Layer 5 of a small transformer language model trained on English Wikipedia (15 layers, counted from 0, width 128).
Take only the direct path to the model's output, skipping the later layers: a vector added to the residual stream pushes a token's score in proportion to its dot product with that token's output vector.

Output vectors of the tokens that the questions are about. A number n stands for (n - 500) times 0.0019.
"en": 680,427,504,336,398,534,395,425,527,376,525,414,634,507,565,642,678,648,576,609,516,403,676,396,364,628,510,702,250,400,460,540,647,424,609,758,460,523,424,656,480,559,746,412,638,546,643,623,589,664,435,539,254,494,453,558,725,685,696,487,664,492,330,573,313,674,463,537,253,247,492,332,801,490,281,701,444,602,603,531,550,402,510,625,547,550,322,712,381,510,335,465,787,416,461,749,591,461,626,504,534,229,664,492,379,297,354,378,432,474,560,451,461,635,348,324,500,590,639,566,471,336,374,487,639,646,505,374
"]": 818,87,517,773,409,660,635,610,80,240,467,610,386,456,175,576,668,512,658,530,186,559,590,846,665,275,289,532,324,618,473,750,371,802,510,738,770,382,639,393,247,555,410,634,197,138,604,374,599,381,457,718,500,376,248,381,466,673,710,634,598,578,738,603,504,638,333,264,410,753,598,411,350,537,688,624,575,625,835,432,571,560,328,409,477,785,321,354,632,783,231,601,340,693,408,601,389,604,239,448,448,674,404,601,661,906,405,285,375,342,661,512,396,403,534,855,521,411,272,818,617,511,709,357,404,444,323,569
"ran": 484,393,328,264,789,476,514,410,379,349,572,493,573,432,633,654,476,717,284,479,446,418,402,746,504,522,280,571,356,630,190,592,407,565,492,576,562,304,712,186,244,496,319,272,747,508,469,393,217,609,646,283,686,385,280,504,618,613,528,514,576,546,252,612,467,531,419,563,457,557,711,285,573,515,611,504,412,611,452,289,377,462,675,566,416,376,589,619,680,504,249,734,696,474,754,292,421,619,472,373,355,319,630,376,599,658,307,177,625,538,441,305,747,670,491,557,687,453,494,309,291,486,355,631,592,514,475,556
" it": 563,437,591,817,533,542,587,367,515,423,386,467,406,593,298,471,725,566,664,538,612,413,290,573,570,379,645,408,560,561,516,574,635,600,546,515,513,670,496,513,484,474,462,417,439,434,448,445,659,421,500,511,551,523,384,641,669,528,505,634,526,314,516,629,436,618,302,461,550,713,568,582,678,559,546,446,524,540,588,484,434,563,605,461,317,615,739,584,571,546,392,495,304,405,459,474,408,525,586,476,578,606,386,479,548,462,453,348,308,403,576,287,606,488,543,571,553,546,462,396,450,694,562,493,694,487,152,599
"and": 578,539,329,374,320,285,436,544,521,504,593,515,383,659,180,658,504,715,573,576,465,901,485,476,383,197,511,559,245,446,543,626,605,299,559,631,513,284,546,660,234,484,491,670,583,459,540,549,576,431,636,665,288,583,449,333,508,539,646,496,558,523,280,403,659,858,435,487,457,312,370,383,714,507,496,349,396,403,340,467,507,308,538,381,435,633,547,146,697,315,469,538,542,383,673,633,641,538,279,453,626,523,444,594,455,715,347,443,160,732,696,427,726,327,477,541,613,356,154,441,410,360,563,539,231,410,579,548
"ction": 552,520,571,695,345,450,668,492,343,691,205,576,710,641,585,751,672,613,327,394,337,666,495,414,466,532,287,610,448,683,738,594,671,596,504,609,545,453,741,411,438,389,131,420,652,335,505,405,784,579,392,508,543,507,215,628,500,597,450,518,785,458,674,732,552,472,567,286,390,348,487,479,530,539,465,393,798,496,647,395,430,700,674,349,391,560,649,544,639,398,150,802,524,566,280,289,412,453,620,319,524,396,588,563,546,851,517,360,458,394,547,192,508,625,332,694,599,738,323,496,768,462,666,771,435,187,287,369
"j": 451,540,657,613,477,635,475,506,766,397,504,379,468,500,427,458,608,658,352,443,570,523,608,310,573,563,382,459,593,464,633,416,556,580,573,565,514,507,500,325,360,417,340,806,517,556,563,441,398,546,536,503,598,574,338,632,457,450,662,547,265,658,582,584,477,616,266,595,272,387,686,564,323,498,634,491,444,611,800,567,455,530,521,743,742,625,463,653,427,523,352,579,774,534,433,629,506,626,459,581,474,454,428,532,461,711,399,664,438,653,454,346,479,618,493,447,637,493,295,422,543,386,465,439,504,546,312,443
"ri": 631,302,558,186,599,577,395,267,604,211,519,785,369,455,311,445,546,537,375,257,444,515,515,487,676,360,287,473,329,701,225,515,469,440,606,572,472,539,758,382,517,483,721,541,606,569,454,375,753,536,621,520,751,529,573,513,364,283,245,478,323,529,312,548,546,750,595,603,450,739,641,297,378,534,637,378,500,500,446,288,304,453,769,461,510,464,614,459,294,636,255,599,777,586,716,390,619,668,534,334,358,254,468,341,427,590,406,406,616,689,774,352,592,525,801,462,406,282,657,774,633,676,310,394,481,514,432,534
"ly": 272,700,382,514,409,272,447,582,575,354,354,563,573,647,393,468,700,500,160,394,582,535,252,678,584,543,353,437,137,699,371,679,487,618,174,799,542,522,571,734,453,509,664,449,760,544,148,467,462,467,489,835,782,474,342,562,496,567,695,604,307,567,609,647,630,529,559,443,427,518,571,457,428,497,549,603,418,500,580,555,397,516,308,765,466,401,605,432,333,547,541,527,333,716,619,355,554,607,390,589,495,218,646,491,465,55,568,85,573,671,804,371,589,734,510,446,313,464,469,517,639,426,520,541,510,414,122,551
"ish": 373,438,660,626,325,859,352,133,677,423,336,404,495,536,288,225,675,517,454,353,613,677,560,684,542,595,452,413,300,715,472,738,603,379,330,824,662,463,517,379,289,518,413,695,328,546,515,470,297,716,573,672,344,737,521,500,368,504,204,516,401,759,636,567,545,642,590,635,370,366,707,491,560,503,448,404,482,291,473,582,440,373,398,358,432,544,593,588,376,492,282,486,360,165,395,732,509,561,242,411,390,285,369,436,166,388,104,421,283,648,770,293,788,610,291,552,720,566,384,242,424,500,347,608,346,470,344,630
"at": 490,546,607,488,409,395,378,305,648,626,441,473,324,535,527,410,461,576,598,259,684,815,578,407,459,520,633,744,195,660,510,582,787,378,436,558,527,681,587,678,426,471,596,446,523,452,642,721,600,634,563,359,631,317,620,571,434,450,358,425,701,456,364,702,468,425,469,437,435,424,478,421,387,480,443,711,427,455,397,513,721,513,621,383,587,403,301,411,564,507,514,506,570,469,508,708,651,508,433,753,347,469,488,358,660,853,678,429,537,458,500,444,674,546,484,587,521,458,382,514,411,492,816,595,195,560,518,521
"a": 503,647,472,283,534,379,493,434,429,518,606,622,593,431,513,467,601,604,735,567,544,539,671,619,743,573,464,461,413,615,588,547,528,433,343,482,412,475,676,426,719,521,637,571,611,675,540,563,464,572,537,365,549,456,514,438,515,453,508,461,536,412,510,466,516,199,455,696,433,351,509,404,525,475,689,592,414,494,408,667,671,489,492,479,597,350,376,476,644,445,390,430,486,523,549,622,243,528,420,535,420,471,487,482,406,571,560,507,531,602,485,236,380,383,514,259,540,421,651,429,463,403,742,349,323,507,570,631
" \"": 439,474,755,479,615,594,650,677,390,436,368,531,527,547,656,428,447,442,545,549,559,736,327,711,714,434,491,366,542,328,290,564,445,479,382,509,511,709,335,404,441,629,369,453,496,575,664,299,414,522,339,348,535,411,285,455,364,512,466,680,631,459,341,553,476,583,438,438,418,444,452,497,677,538,395,558,582,497,619,409,536,739,659,362,462,983,697,414,535,631,526,495,340,543,361,558,455,358,457,377,508,442,500,581,604,512,465,527,557,543,704,364,544,584,432,602,577,591,310,582,571,657,579,424,609,496,169,395
" the": 525,582,524,683,556,550,615,361,583,384,376,558,430,599,389,472,555,484,678,509,627,348,326,573,473,520,642,438,573,505,600,657,628,570,593,406,435,677,450,556,604,456,492,410,412,500,580,379,583,347,474,572,523,523,325,592,602,530,428,625,443,374,419,620,439,535,507,428,500,707,593,563,626,505,527,550,518,613,528,502,472,534,603,404,292,605,719,474,461,457,485,410,422,385,409,563,464,601,585,437,609,629,411,431,590,488,517,347,330,469,547,245,502,577,524,610,438,448,560,387,406,594,378,394,556,512,391,619
"id": 355,519,267,228,305,600,773,123,425,573,492,387,577,567,646,271,492,605,513,355,258,536,583,527,739,555,525,430,422,369,459,426,484,414,472,448,567,610,412,549,300,500,463,558,579,583,685,639,615,335,199,449,570,526,336,588,638,620,437,510,622,358,487,456,755,551,280,487,344,413,508,485,648,496,556,316,500,496,443,476,603,389,547,395,540,566,273,503,231,405,248,506,271,306,682,726,530,296,420,535,239,541,570,368,492,564,399,451,207,905,388,551,442,582,522,700,361,653,434,771,612,646,584,518,487,590,491,268

Output weights of attention head 3. The head adds the sum of these rows, row i times number i of z. A number n stands for (n - 500) times 0.00087.
o0: 355,410,605,612,666,713,496,412,651,432,487,849,610,674,590,394,424,859,451,737,637,393,335,458,385,429,552,473,568,487,320,636,726,585,449,572,745,615,670,559,581,542,560,378,392,874,520,364,497,299,227,838,551,546,609,602,587,451,497,474,267,398,431,559,456,852,693,370,496,388,564,597,430,658,305,354,448,499,618,557,616,638,352,621,477,588,551,435,297,611,620,597,238,438,561,602,541,411,590,616,427,464,423,569,373,534,599,464,391,508,717,250,436,337,551,474,394,581,521,455,506,536,542,617,494,550,442,500
o1: 392,572,709,379,416,374,360,383,585,425,459,530,464,327,465,277,650,412,600,830,507,449,485,494,436,496,496,422,425,426,289,428,369,348,505,553,184,581,623,448,414,336,510,453,527,617,629,494,828,440,522,408,578,469,448,507,539,466,703,597,556,577,482,267,705,692,429,444,413,513,500,523,643,267,292,621,302,548,767,438,430,478,435,579,634,541,486,356,551,659,404,522,503,480,822,411,363,672,278,516,675,585,447,117,460,225,601,528,577,408,499,493,423,343,728,533,496,438,696,475,575,579,606,501,649,390,723,493
o2: 419,527,533,475,470,491,426,498,522,472,476,249,572,697,501,631,482,620,544,115,470,551,482,427,548,671,311,716,573,360,357,385,231,518,443,449,545,553,330,367,499,289,610,573,416,419,272,358,688,694,432,521,317,659,295,449,474,301,435,543,456,314,347,644,475,230,462,392,445,367,572,356,352,400,540,515,510,684,243,435,411,323,370,513,407,364,405,488,626,464,421,411,570,545,342,396,630,477,624,456,368,356,403,662,646,499,238,705,630,569,582,688,407,449,459,407,276,661,211,465,376,498,585,302,426,475,405,269
o3: 605,137,657,495,289,464,545,635,305,566,535,348,467,617,797,287,375,681,429,545,621,226,466,599,574,588,446,612,314,492,218,580,564,395,362,416,229,575,481,373,400,319,434,486,485,490,380,594,614,436,531,391,385,537,487,546,448,374,497,256,436,752,501,397,664,477,352,425,579,551,842,293,408,238,518,569,403,585,585,405,486,272,331,662,434,117,684,515,416,428,329,525,645,758,587,511,471,664,439,469,473,532,621,512,730,535,396,464,493,390,596,450,568,264,575,527,561,613,587,343,499,484,541,432,513,439,341,323
o4: 606,380,479,317,521,295,383,541,574,581,501,303,350,565,515,580,364,486,326,366,486,145,429,643,409,484,219,594,243,488,655,496,365,334,550,531,684,419,283,232,531,331,418,491,293,474,284,608,872,301,435,483,444,359,334,427,436,485,466,548,503,653,422,448,541,188,441,316,622,449,619,529,525,506,530,443,735,447,514,488,463,312,528,561,495,227,555,311,643,592,382,480,621,603,573,465,461,539,654,513,686,456,485,398,704,230,426,482,586,413,529,590,384,470,602,455,288,683,562,542,526,568,365,574,430,512,460,511
o5: 298,515,566,466,426,541,675,607,331,518,448,603,458,546,493,519,461,616,627,728,498,337,503,412,523,487,526,604,471,599,498,387,342,660,440,452,559,517,551,553,311,515,610,843,509,438,327,663,265,475,536,407,490,490,628,451,617,403,367,739,723,512,494,530,651,497,463,558,580,635,544,472,542,251,364,674,414,462,539,456,456,436,444,165,242,486,613,409,490,618,405,537,563,650,676,681,430,339,448,673,453,620,334,542,376,678,498,632,426,484,577,377,850,518,752,379,806,473,412,548,724,364,798,489,398,478,450,689
o6: 572,410,469,534,583,543,437,458,672,574,483,467,462,555,454,518,194,718,304,483,507,279,636,643,477,622,399,613,187,695,542,556,600,470,315,627,610,438,356,487,638,354,542,432,293,677,491,632,246,389,484,565,334,356,473,460,499,537,475,340,337,408,359,578,466,627,495,544,534,509,444,487,471,495,449,376,599,304,516,684,589,710,712,324,284,171,464,519,354,458,578,495,294,549,380,665,580,554,536,533,518,483,698,537,526,449,648,317,612,613,447,500,468,494,331,471,353,583,649,539,476,664,484,693,340,647,191,459
o7: 512,512,449,791,396,462,561,648,558,557,440,558,537,714,523,701,267,537,522,289,375,368,527,598,519,720,322,472,383,583,448,544,533,580,453,668,530,405,299,531,479,446,658,549,422,422,351,511,358,555,418,465,375,651,556,318,440,535,606,219,528,419,443,503,667,460,575,230,536,366,427,385,614,665,319,389,617,354,353,262,264,448,788,292,449,425,603,293,572,602,535,490,820,472,437,807,683,536,808,470,684,389,284,550,570,598,392,448,545,282,585,523,544,506,441,396,318,867,476,486,412,511,425,552,352,612,456,350
o8: 747,475,568,579,281,378,641,689,458,548,765,473,521,307,516,515,467,298,350,479,365,344,726,352,256,520,436,639,435,496,502,376,426,316,508,634,377,463,506,601,456,450,503,721,417,440,418,505,320,620,766,281,296,439,461,496,360,595,576,379,764,676,546,241,659,342,594,681,591,504,191,421,496,446,393,588,541,570,362,621,325,255,583,352,427,519,486,607,711,389,342,435,766,704,467,548,422,573,403,362,752,492,583,385,573,523,434,392,424,611,330,665,563,516,393,506,507,626,636,389,501,497,457,575,417,639,456,423
o9: 761,368,482,531,679,529,447,443,420,501,470,369,284,394,558,340,402,629,519,379,360,312,374,596,434,437,501,389,422,542,546,650,582,292,371,544,631,617,624,645,598,410,463,495,428,432,420,606,511,368,294,487,394,470,480,510,438,281,562,474,571,319,583,453,525,621,485,689,516,362,579,653,372,423,436,508,433,374,650,510,528,337,391,781,807,250,593,263,433,596,535,468,620,512,459,384,347,548,446,685,442,351,531,588,414,414,644,564,452,708,727,275,434,630,344,299,617,485,573,564,573,385,433,531,619,456,410,445
o10: 316,561,516,745,566,534,442,447,499,679,535,686,625,518,453,602,258,377,514,376,413,536,497,463,512,565,527,343,455,337,669,433,663,600,534,607,525,526,379,615,323,754,506,463,479,969,410,580,571,536,677,423,506,592,294,719,568,577,584,378,499,367,233,474,424,534,399,502,391,573,498,734,451,270,470,375,383,606,623,614,515,497,690,405,449,563,465,248,455,486,491,489,390,535,510,574,431,239,404,444,747,523,415,308,492,483,700,465,559,683,685,399,499,598,396,409,257,488,583,386,303,372,410,542,581,742,634,482
o11: 611,548,433,534,408,703,326,530,598,502,442,537,521,629,617,468,348,623,448,733,435,316,526,626,578,387,614,710,346,412,344,720,579,596,419,434,650,533,708,485,697,475,466,738,523,527,512,599,469,499,275,616,688,436,697,454,278,320,393,523,378,184,671,391,386,629,541,471,512,401,514,651,296,509,474,600,570,441,721,782,406,388,370,546,399,431,791,454,316,405,278,579,431,684,517,619,445,435,480,604,174,489,626,644,351,656,599,533,668,559,560,202,473,364,621,437,784,464,553,509,589,443,590,635,453,566,144,421
o12: 469,647,577,521,504,552,574,479,387,672,603,457,681,525,368,507,838,150,542,559,404,407,220,623,423,409,337,402,368,279,517,396,433,442,466,548,403,490,511,526,320,355,389,668,537,473,533,499,570,621,510,344,523,471,508,437,600,533,673,697,476,496,538,619,356,381,416,367,558,464,470,495,420,607,442,542,562,558,328,340,649,406,262,539,382,614,367,317,602,365,441,595,535,281,779,467,660,305,322,407,563,531,552,610,654,586,590,389,616,407,425,594,617,422,476,453,534,438,522,580,422,490,557,632,704,562,406,483
o13: 483,707,358,521,373,608,421,597,644,560,382,819,514,435,407,604,325,498,262,491,396,426,547,518,444,528,473,650,371,524,594,516,440,547,323,387,609,665,563,651,412,525,559,566,558,481,556,520,450,291,269,730,599,333,631,588,375,518,599,611,501,602,531,304,452,646,639,489,452,321,446,792,536,668,446,634,840,400,558,458,451,497,545,625,453,780,365,439,490,424,554,622,431,271,595,567,596,450,516,537,473,577,533,390,263,583,471,479,392,294,460,508,651,255,654,564,429,635,478,748,494,459,420,563,425,542,690,398
o14: 378,503,644,418,577,709,408,491,603,507,596,344,552,832,600,662,364,541,640,450,404,450,398,615,662,701,402,377,586,325,299,480,678,619,394,515,565,341,541,423,577,538,448,423,401,495,290,279,624,492,500,597,562,426,233,492,576,372,475,491,455,229,530,587,418,632,492,355,630,536,681,515,382,403,581,506,573,781,487,366,661,419,489,664,586,494,479,346,518,597,521,408,460,668,385,335,496,522,480,539,343,725,291,404,522,441,606,595,581,677,696,429,500,575,723,485,366,546,491,423,637,558,596,359,620,504,720,472
o15: 553,500,607,442,469,608,505,361,550,364,474,563,532,456,489,384,511,534,613,763,589,706,522,585,587,612,655,391,466,435,516,498,660,340,488,405,628,680,613,366,618,620,336,423,401,498,373,482,549,663,492,425,528,501,469,557,659,386,393,558,316,376,321,560,474,713,480,885,613,454,755,513,434,378,449,450,372,567,530,793,685,477,391,669,539,434,572,419,480,475,451,465,344,787,459,450,642,458,333,414,215,675,755,488,369,543,779,544,510,593,282,391,561,538,489,430,579,455,696,438,639,466,506,509,591,536,757,574
o16: 531,701,379,387,456,486,619,345,488,374,476,481,560,409,889,552,461,404,500,853,362,369,570,483,289,523,343,594,688,466,583,643,346,211,428,400,335,591,606,483,496,496,441,560,370,631,472,314,474,356,297,710,555,643,485,369,568,383,395,876,345,325,533,456,297,438,420,688,358,446,753,615,394,359,336,481,779,468,400,851,655,289,399,577,391,499,741,638,390,455,487,340,539,370,393,646,315,432,732,542,526,360,671,591,309,479,651,396,350,615,519,545,288,629,573,340,582,505,439,516,625,356,419,478,620,312,530,709
o17: 667,518,343,643,405,293,332,518,498,705,576,650,571,603,241,845,601,956,578,111,284,480,572,352,630,496,593,667,378,548,772,555,701,956,444,554,592,374,557,601,668,633,520,585,323,353,675,430,236,907,654,564,478,483,743,471,542,422,411,214,739,629,485,702,625,412,595,352,448,512,109,508,549,555,552,646,457,397,332,275,165,413,531,325,561,359,289,688,558,584,795,429,545,625,448,396,399,547,517,407,620,556,635,491,400,590,191,541,617,295,394,441,615,582,442,737,584,506,396,461,381,607,456,422,594,500,455,475
o18: 201,636,671,500,532,552,387,654,548,549,590,588,496,517,114,483,429,215,604,471,541,631,421,347,534,525,521,343,552,538,517,280,423,627,457,434,596,623,435,561,198,387,659,495,702,461,447,571,585,418,575,382,450,373,455,563,683,634,689,767,598,370,284,703,531,477,496,695,577,505,390,429,513,506,441,447,308,540,402,333,752,474,430,428,436,679,219,301,762,525,444,446,496,318,624,355,790,314,372,523,631,680,364,525,620,596,522,487,381,563,458,673,503,504,441,379,169,510,384,640,474,508,537,487,467,761,853,466
o19: 539,374,599,355,625,524,657,526,383,429,521,304,533,622,609,431,691,661,513,519,433,687,368,467,677,560,530,513,409,342,306,501,557,398,664,428,577,470,546,495,625,693,454,470,227,708,375,337,382,683,520,378,562,734,555,499,479,373,495,419,459,477,680,581,456,432,568,546,502,586,683,386,365,505,586,489,514,620,576,338,387,494,481,665,610,533,684,357,351,522,491,529,526,635,315,297,393,486,376,458,324,336,442,518,630,305,531,704,405,473,726,419,657,637,476,431,574,445,628,312,505,362,514,373,666,352,504,527
o20: 460,497,389,497,673,468,496,825,532,510,566,471,528,735,486,649,319,458,435,378,428,677,407,481,563,743,363,363,373,488,338,455,594,554,514,664,656,270,373,374,292,469,499,333,527,452,529,525,558,376,511,749,505,408,683,537,492,577,500,408,333,613,578,675,433,250,555,384,564,680,619,354,511,668,584,313,587,313,263,371,567,408,540,516,433,549,471,392,651,513,606,498,769,363,432,486,554,438,734,419,511,518,326,461,563,429,293,552,407,278,543,490,548,409,481,623,430,518,319,475,405,409,520,504,743,404,708,392
o21: 708,665,456,414,523,511,337,636,421,617,603,303,359,597,464,533,407,548,452,279,242,485,408,583,434,542,400,448,284,439,457,511,503,401,509,523,579,523,561,279,571,429,375,572,230,466,513,474,478,754,481,367,502,333,558,364,420,565,434,441,569,468,585,523,486,300,605,752,512,584,342,496,406,531,584,534,460,225,553,540,433,412,544,363,403,292,264,439,529,442,480,435,721,542,412,199,340,396,281,466,615,510,708,382,570,355,508,520,463,663,475,608,695,574,294,576,544,428,525,504,523,444,394,570,753,630,669,407
o22: 605,739,392,585,682,634,461,566,742,499,513,573,518,578,381,494,369,468,436,462,435,516,424,678,483,606,570,386,563,700,490,902,739,409,519,601,809,534,448,385,668,502,341,365,409,577,603,494,629,217,344,521,538,514,618,444,472,578,568,537,339,228,591,513,371,603,534,551,473,446,620,484,534,766,247,253,456,337,531,544,608,398,770,671,507,572,676,299,373,453,665,518,574,295,393,561,522,546,838,583,385,337,498,427,705,539,816,425,545,413,625,366,349,649,338,502,246,643,575,542,487,536,351,627,501,534,514,320
o23: 518,530,565,580,394,444,721,407,322,658,487,407,360,513,596,567,556,582,658,388,435,382,542,588,315,659,364,370,517,503,452,664,482,405,289,549,225,620,728,458,491,496,369,403,429,263,505,390,633,603,441,557,434,452,270,620,639,516,546,423,494,614,465,315,519,580,363,487,308,457,684,409,492,262,446,577,447,596,411,364,516,465,516,747,685,383,458,469,534,558,522,432,646,508,490,403,210,607,275,480,698,497,389,269,423,480,602,511,373,485,766,569,561,395,552,430,514,520,414,537,573,367,480,287,712,320,726,490
o24: 543,473,389,610,357,566,261,508,541,460,429,681,466,364,400,604,544,601,562,511,296,363,529,342,735,417,849,549,567,485,687,551,635,793,441,240,671,471,567,443,681,608,455,767,644,607,754,428,285,675,469,483,596,399,509,464,526,439,483,680,481,390,452,547,467,644,369,757,507,512,192,762,407,464,569,556,357,558,408,613,646,353,468,348,428,449,486,577,403,339,430,428,199,582,548,296,561,384,514,682,190,458,751,566,488,433,495,310,630,740,529,356,260,570,413,680,513,210,507,374,536,593,477,556,374,775,386,640
o25: 494,447,250,659,393,602,544,456,466,490,428,495,581,513,297,421,667,447,595,419,807,527,632,452,340,243,757,416,518,306,403,599,473,443,679,364,416,496,485,376,571,563,434,479,713,366,481,654,887,561,452,505,417,541,363,659,400,436,391,517,212,238,485,478,290,399,358,413,610,323,519,474,295,618,521,322,404,575,548,631,439,582,338,687,584,545,599,589,449,292,445,651,385,455,500,545,825,551,602,413,382,346,442,635,617,507,505,637,670,472,374,548,517,406,472,519,537,582,409,358,485,389,436,497,377,365,356,471
o26: 585,408,516,269,502,397,568,690,602,479,447,662,422,792,636,503,485,674,241,626,594,475,503,448,411,608,431,638,812,614,347,392,404,510,442,513,830,575,421,425,404,373,606,606,513,381,417,512,459,430,546,623,336,414,467,604,636,395,359,506,614,681,368,590,547,495,459,432,430,405,474,243,533,510,621,664,420,591,409,311,612,453,487,458,226,459,501,578,613,648,534,354,642,664,578,496,385,409,531,577,26,517,541,658,657,639,219,612,419,334,571,592,493,354,631,621,312,524,373,568,583,504,780,334,352,438,399,474
o27: 330,622,559,510,211,334,369,593,450,633,604,577,532,557,464,682,266,273,706,385,311,326,405,513,595,554,451,413,739,306,412,388,565,642,387,491,224,403,455,479,436,733,412,649,394,500,368,420,402,522,687,305,707,447,433,433,513,511,547,327,659,527,435,512,519,360,601,454,693,464,365,481,514,532,616,562,438,396,567,356,466,370,589,424,530,506,140,584,593,536,458,323,588,600,534,216,418,540,291,467,695,696,526,464,613,603,428,474,519,677,393,520,610,553,518,502,516,557,462,505,483,433,508,439,368,435,685,392
o28: 435,518,532,648,439,426,483,421,387,501,633,607,557,320,687,609,487,228,683,656,508,227,556,450,483,487,500,325,963,415,352,520,564,325,426,377,283,604,558,773,327,489,486,545,763,355,468,375,703,252,512,498,495,472,293,656,611,463,674,679,493,428,461,429,498,637,420,551,519,282,620,577,458,468,333,330,358,703,471,449,747,353,406,600,603,554,555,604,612,399,429,562,624,334,589,588,647,555,499,548,692,545,532,621,468,713,588,295,201,605,525,553,284,406,576,504,398,644,402,616,447,560,494,439,547,596,974,488
o29: 308,458,563,504,385,387,765,414,440,500,419,557,554,403,455,502,646,572,664,488,485,401,569,366,468,474,461,508,887,508,415,589,389,597,480,548,210,583,554,879,398,506,619,490,550,354,526,485,271,483,570,463,384,661,349,437,481,551,564,556,481,522,572,630,543,495,304,409,422,331,522,330,485,342,328,624,427,706,284,457,382,636,442,358,365,549,566,722,535,531,650,378,651,582,489,635,525,480,530,233,581,603,451,667,272,741,364,421,487,557,535,616,596,346,690,509,608,638,421,687,484,460,705,361,294,423,444,492
o30: 370,603,792,328,457,556,408,374,350,562,348,246,561,524,645,505,654,349,723,501,511,559,351,706,747,613,292,478,329,398,354,567,183,427,578,455,277,584,433,361,294,401,376,624,436,646,388,529,610,592,508,233,677,531,208,382,493,390,600,719,496,549,525,473,559,604,356,331,390,552,794,512,571,236,493,642,625,637,561,436,504,650,418,466,507,411,461,319,503,583,297,501,484,598,694,498,285,332,395,450,616,778,340,508,474,474,618,547,558,486,650,427,569,486,627,389,551,441,533,604,616,532,589,445,556,553,672,562
o31: 513,616,696,440,446,415,558,454,336,479,659,517,586,202,573,359,518,193,401,612,479,413,542,490,470,345,485,464,601,496,497,322,420,271,553,426,324,617,642,782,370,619,605,641,621,546,357,509,427,334,487,280,452,490,462,576,514,564,660,582,817,584,536,358,698,488,499,454,354,419,363,555,617,287,495,536,374,535,697,424,500,250,633,503,478,732,444,480,685,679,283,500,800,355,573,602,413,489,210,477,740,533,484,357,337,424,397,473,296,645,441,602,464,436,721,413,430,525,672,652,407,432,484,522,449,593,697,562

Each question shows a token from some text and the vector z that the head gathered there. A number n stands for (n - 500) times 0.0066.

"am": 500,503,565,543,452,516,535,538,496,504,509,499,401,359,433,519,432,484,478,548,471,500,456,451,500,539,533,466,388,494,491,450
Pushed up most: "ish"

" f": 472,465,440,465,524,443,556,498,458,442,616,442,536,462,526,480,453,449,492,471,504,472,488,454,539,495,422,560,467,446,511,494
Pushed up most: " the"

"en": 557,613,462,504,416,472,430,601,565,568,544,524,413,356,403,444,288,454,567,487,337,400,467,484,579,613,489,436,560,396,424,674
Pushed down most: "ction"

"ill": 543,460,562,448,489,532,464,577,491,551,595,463,355,391,488,463,333,415,557,503,404,383,475,493,464,565,590,459,500,368,419,612
Pushed up most: "at"

"l": 572,247,556,531,520,617,821,661,485,594,480,690,525,612,447,584,769,235,629,256,488,418,720,382,742,509,622,428,747,527,413,425
Which three tokens does it push up most, strongest first? "id", " the", "ly"

" com": 545,429,496,562,476,467,426,484,502,398,407,467,492,406,535,524,491,515,415,546,512,387,493,439,599,535,569,475,582,497,480,481
Pushed up most: " it"

"id": 427,459,655,687,562,830,447,635,557,488,481,504,442,388,680,434,524,711,470,560,573,553,234,637,443,262,735,650,489,654,670,525
Pushed up most: "]"

"n": 645,586,364,412,505,566,488,415,397,555,458,455,433,643,546,435,589,479,571,393,459,467,447,598,542,320,421,498,572,412,478,519
Which three tokens does it push up most, strongest first? "id", " the", "ly"

"s": 549,482,515,425,474,537,487,558,476,522,562,510,377,409,502,506,347,446,548,495,435,419,508,468,466,566,538,461,465,367,443,537
Pushed up most: "at"

" his": 563,603,541,496,416,493,481,484,447,449,557,514,473,448,493,513,500,421,477,526,524,458,466,435,406,546,536,449,495,538,545,461
Pushed up most: " \""

" with": 457,541,534,487,454,502,489,404,518,536,488,491,480,478,531,512,506,398,539,448,462,453,451,523,479,536,535,520,543,530,427,564
Pushed up most: "id"

"a": 487,485,476,544,445,493,491,470,516,509,484,504,482,466,503,522,500,543,466,483,470,460,460,502,528,457,511,534,557,509,503,506
Pushed up most: "a"

"h": 502,457,531,440,421,500,414,509,469,473,482,532,554,586,551,550,508,437,589,546,611,529,571,498,426,524,484,511,492,528,511,507
Which three tokens does it push up most, strongest first? " \"", "and", "id"

" H": 504,490,476,521,424,505,500,500,502,474,480,529,472,485,513,522,462,530,467,481,468,438,499,495,545,511,473,516,525,549,499,470
Pushed up most: " it"

"or": 553,256,574,556,514,621,787,676,514,610,470,680,506,630,419,567,748,267,606,273,476,411,696,399,724,519,627,429,739,551,404,444
Pushed down most: "ran"

"her": 444,604,365,348,437,486,468,402,369,485,506,400,563,656,429,528,475,488,670,425,473,506,567,567,608,344,489,474,535,412,637,553
Pushed down most: "ction"

"es": 447,505,524,459,482,537,470,524,470,474,544,510,518,503,437,469,410,526,543,514,522,446,475,463,518,540,538,499,448,518,496,534
Pushed up most: "and"

"d": 474,530,352,482,425,479,435,592,406,458,451,321,398,447,445,570,579,424,493,655,609,402,551,433,368,442,470,524,485,518,542,423
Which three tokens does it push up most, strongest first? " \"", " the", " it"

" J": 536,514,489,498,488,529,502,479,463,522,536,510,468,506,527,481,464,474,524,521,520,501,489,551,469,512,475,521,486,461,486,514
Pushed up most: "ly"

"ing": 506,407,497,600,504,435,481,536,535,496,420,432,443,415,504,451,587,475,396,516,407,424,551,498,487,464,547,621,601,568,514,626
Pushed up most: "en"

"g": 378,522,472,363,479,620,417,630,531,485,594,369,510,501,466,501,446,633,562,467,605,516,420,540,511,560,537,524,584,507,424,488
Which two tokens does it push up most, strongest first? "and", "at"

" at": 520,577,517,515,473,518,501,493,503,497,477,519,499,463,508,456,449,484,503,477,459,465,453,514,571,510,500,451,515,545,496,517
Which two tokens does it push up most, strongest first? "]", " it"

" S": 507,513,516,491,503,482,526,555,491,528,493,519,488,477,474,437,538,548,469,460,504,485,576,516,452,531,495,483,495,528,480,484
Which two tokens does it push up most, strongest first? "ction", "en"

"in": 396,534,486,417,503,557,452,538,500,517,574,401,485,515,455,466,444,558,546,488,559,460,437,500,505,492,569,494,519,498,426,554
Pushed up most: "and"

" M": 556,531,511,473,497,517,512,443,428,522,571,503,448,503,534,462,459,458,520,530,530,494,462,535,477,458,510,495,450,432,483,498
Which three tokens does it push up most, strongest first? "ly", "ri", " \""

" p": 557,555,477,478,478,473,539,522,496,528,553,433,522,449,483,472,510,445,521,468,427,441,508,526,534,451,457,455,543,534,528,482
Pushed up most: " the"

"ap": 507,495,554,461,434,508,419,535,498,488,463,559,495,563,535,538,511,493,519,547,563,534,559,500,480,544,450,505,467,543,489,506
Pushed down most: "ran"

"at": 530,486,473,464,461,556,501,542,490,514,556,516,377,421,497,490,355,491,523,468,445,422,498,496,489,546,526,491,476,399,451,524
Pushed up most: "at"

" n": 527,594,474,460,448,466,442,436,501,522,536,486,529,465,458,488,535,560,510,452,495,496,469,482,526,455,461,484,530,441,441,510
Pushed up most: "en"

"i": 510,490,464,516,505,507,495,477,537,438,537,496,519,508,473,497,575,469,462,495,503,489,500,490,557,499,501,517,532,454,491,470
Pushed up most: " the"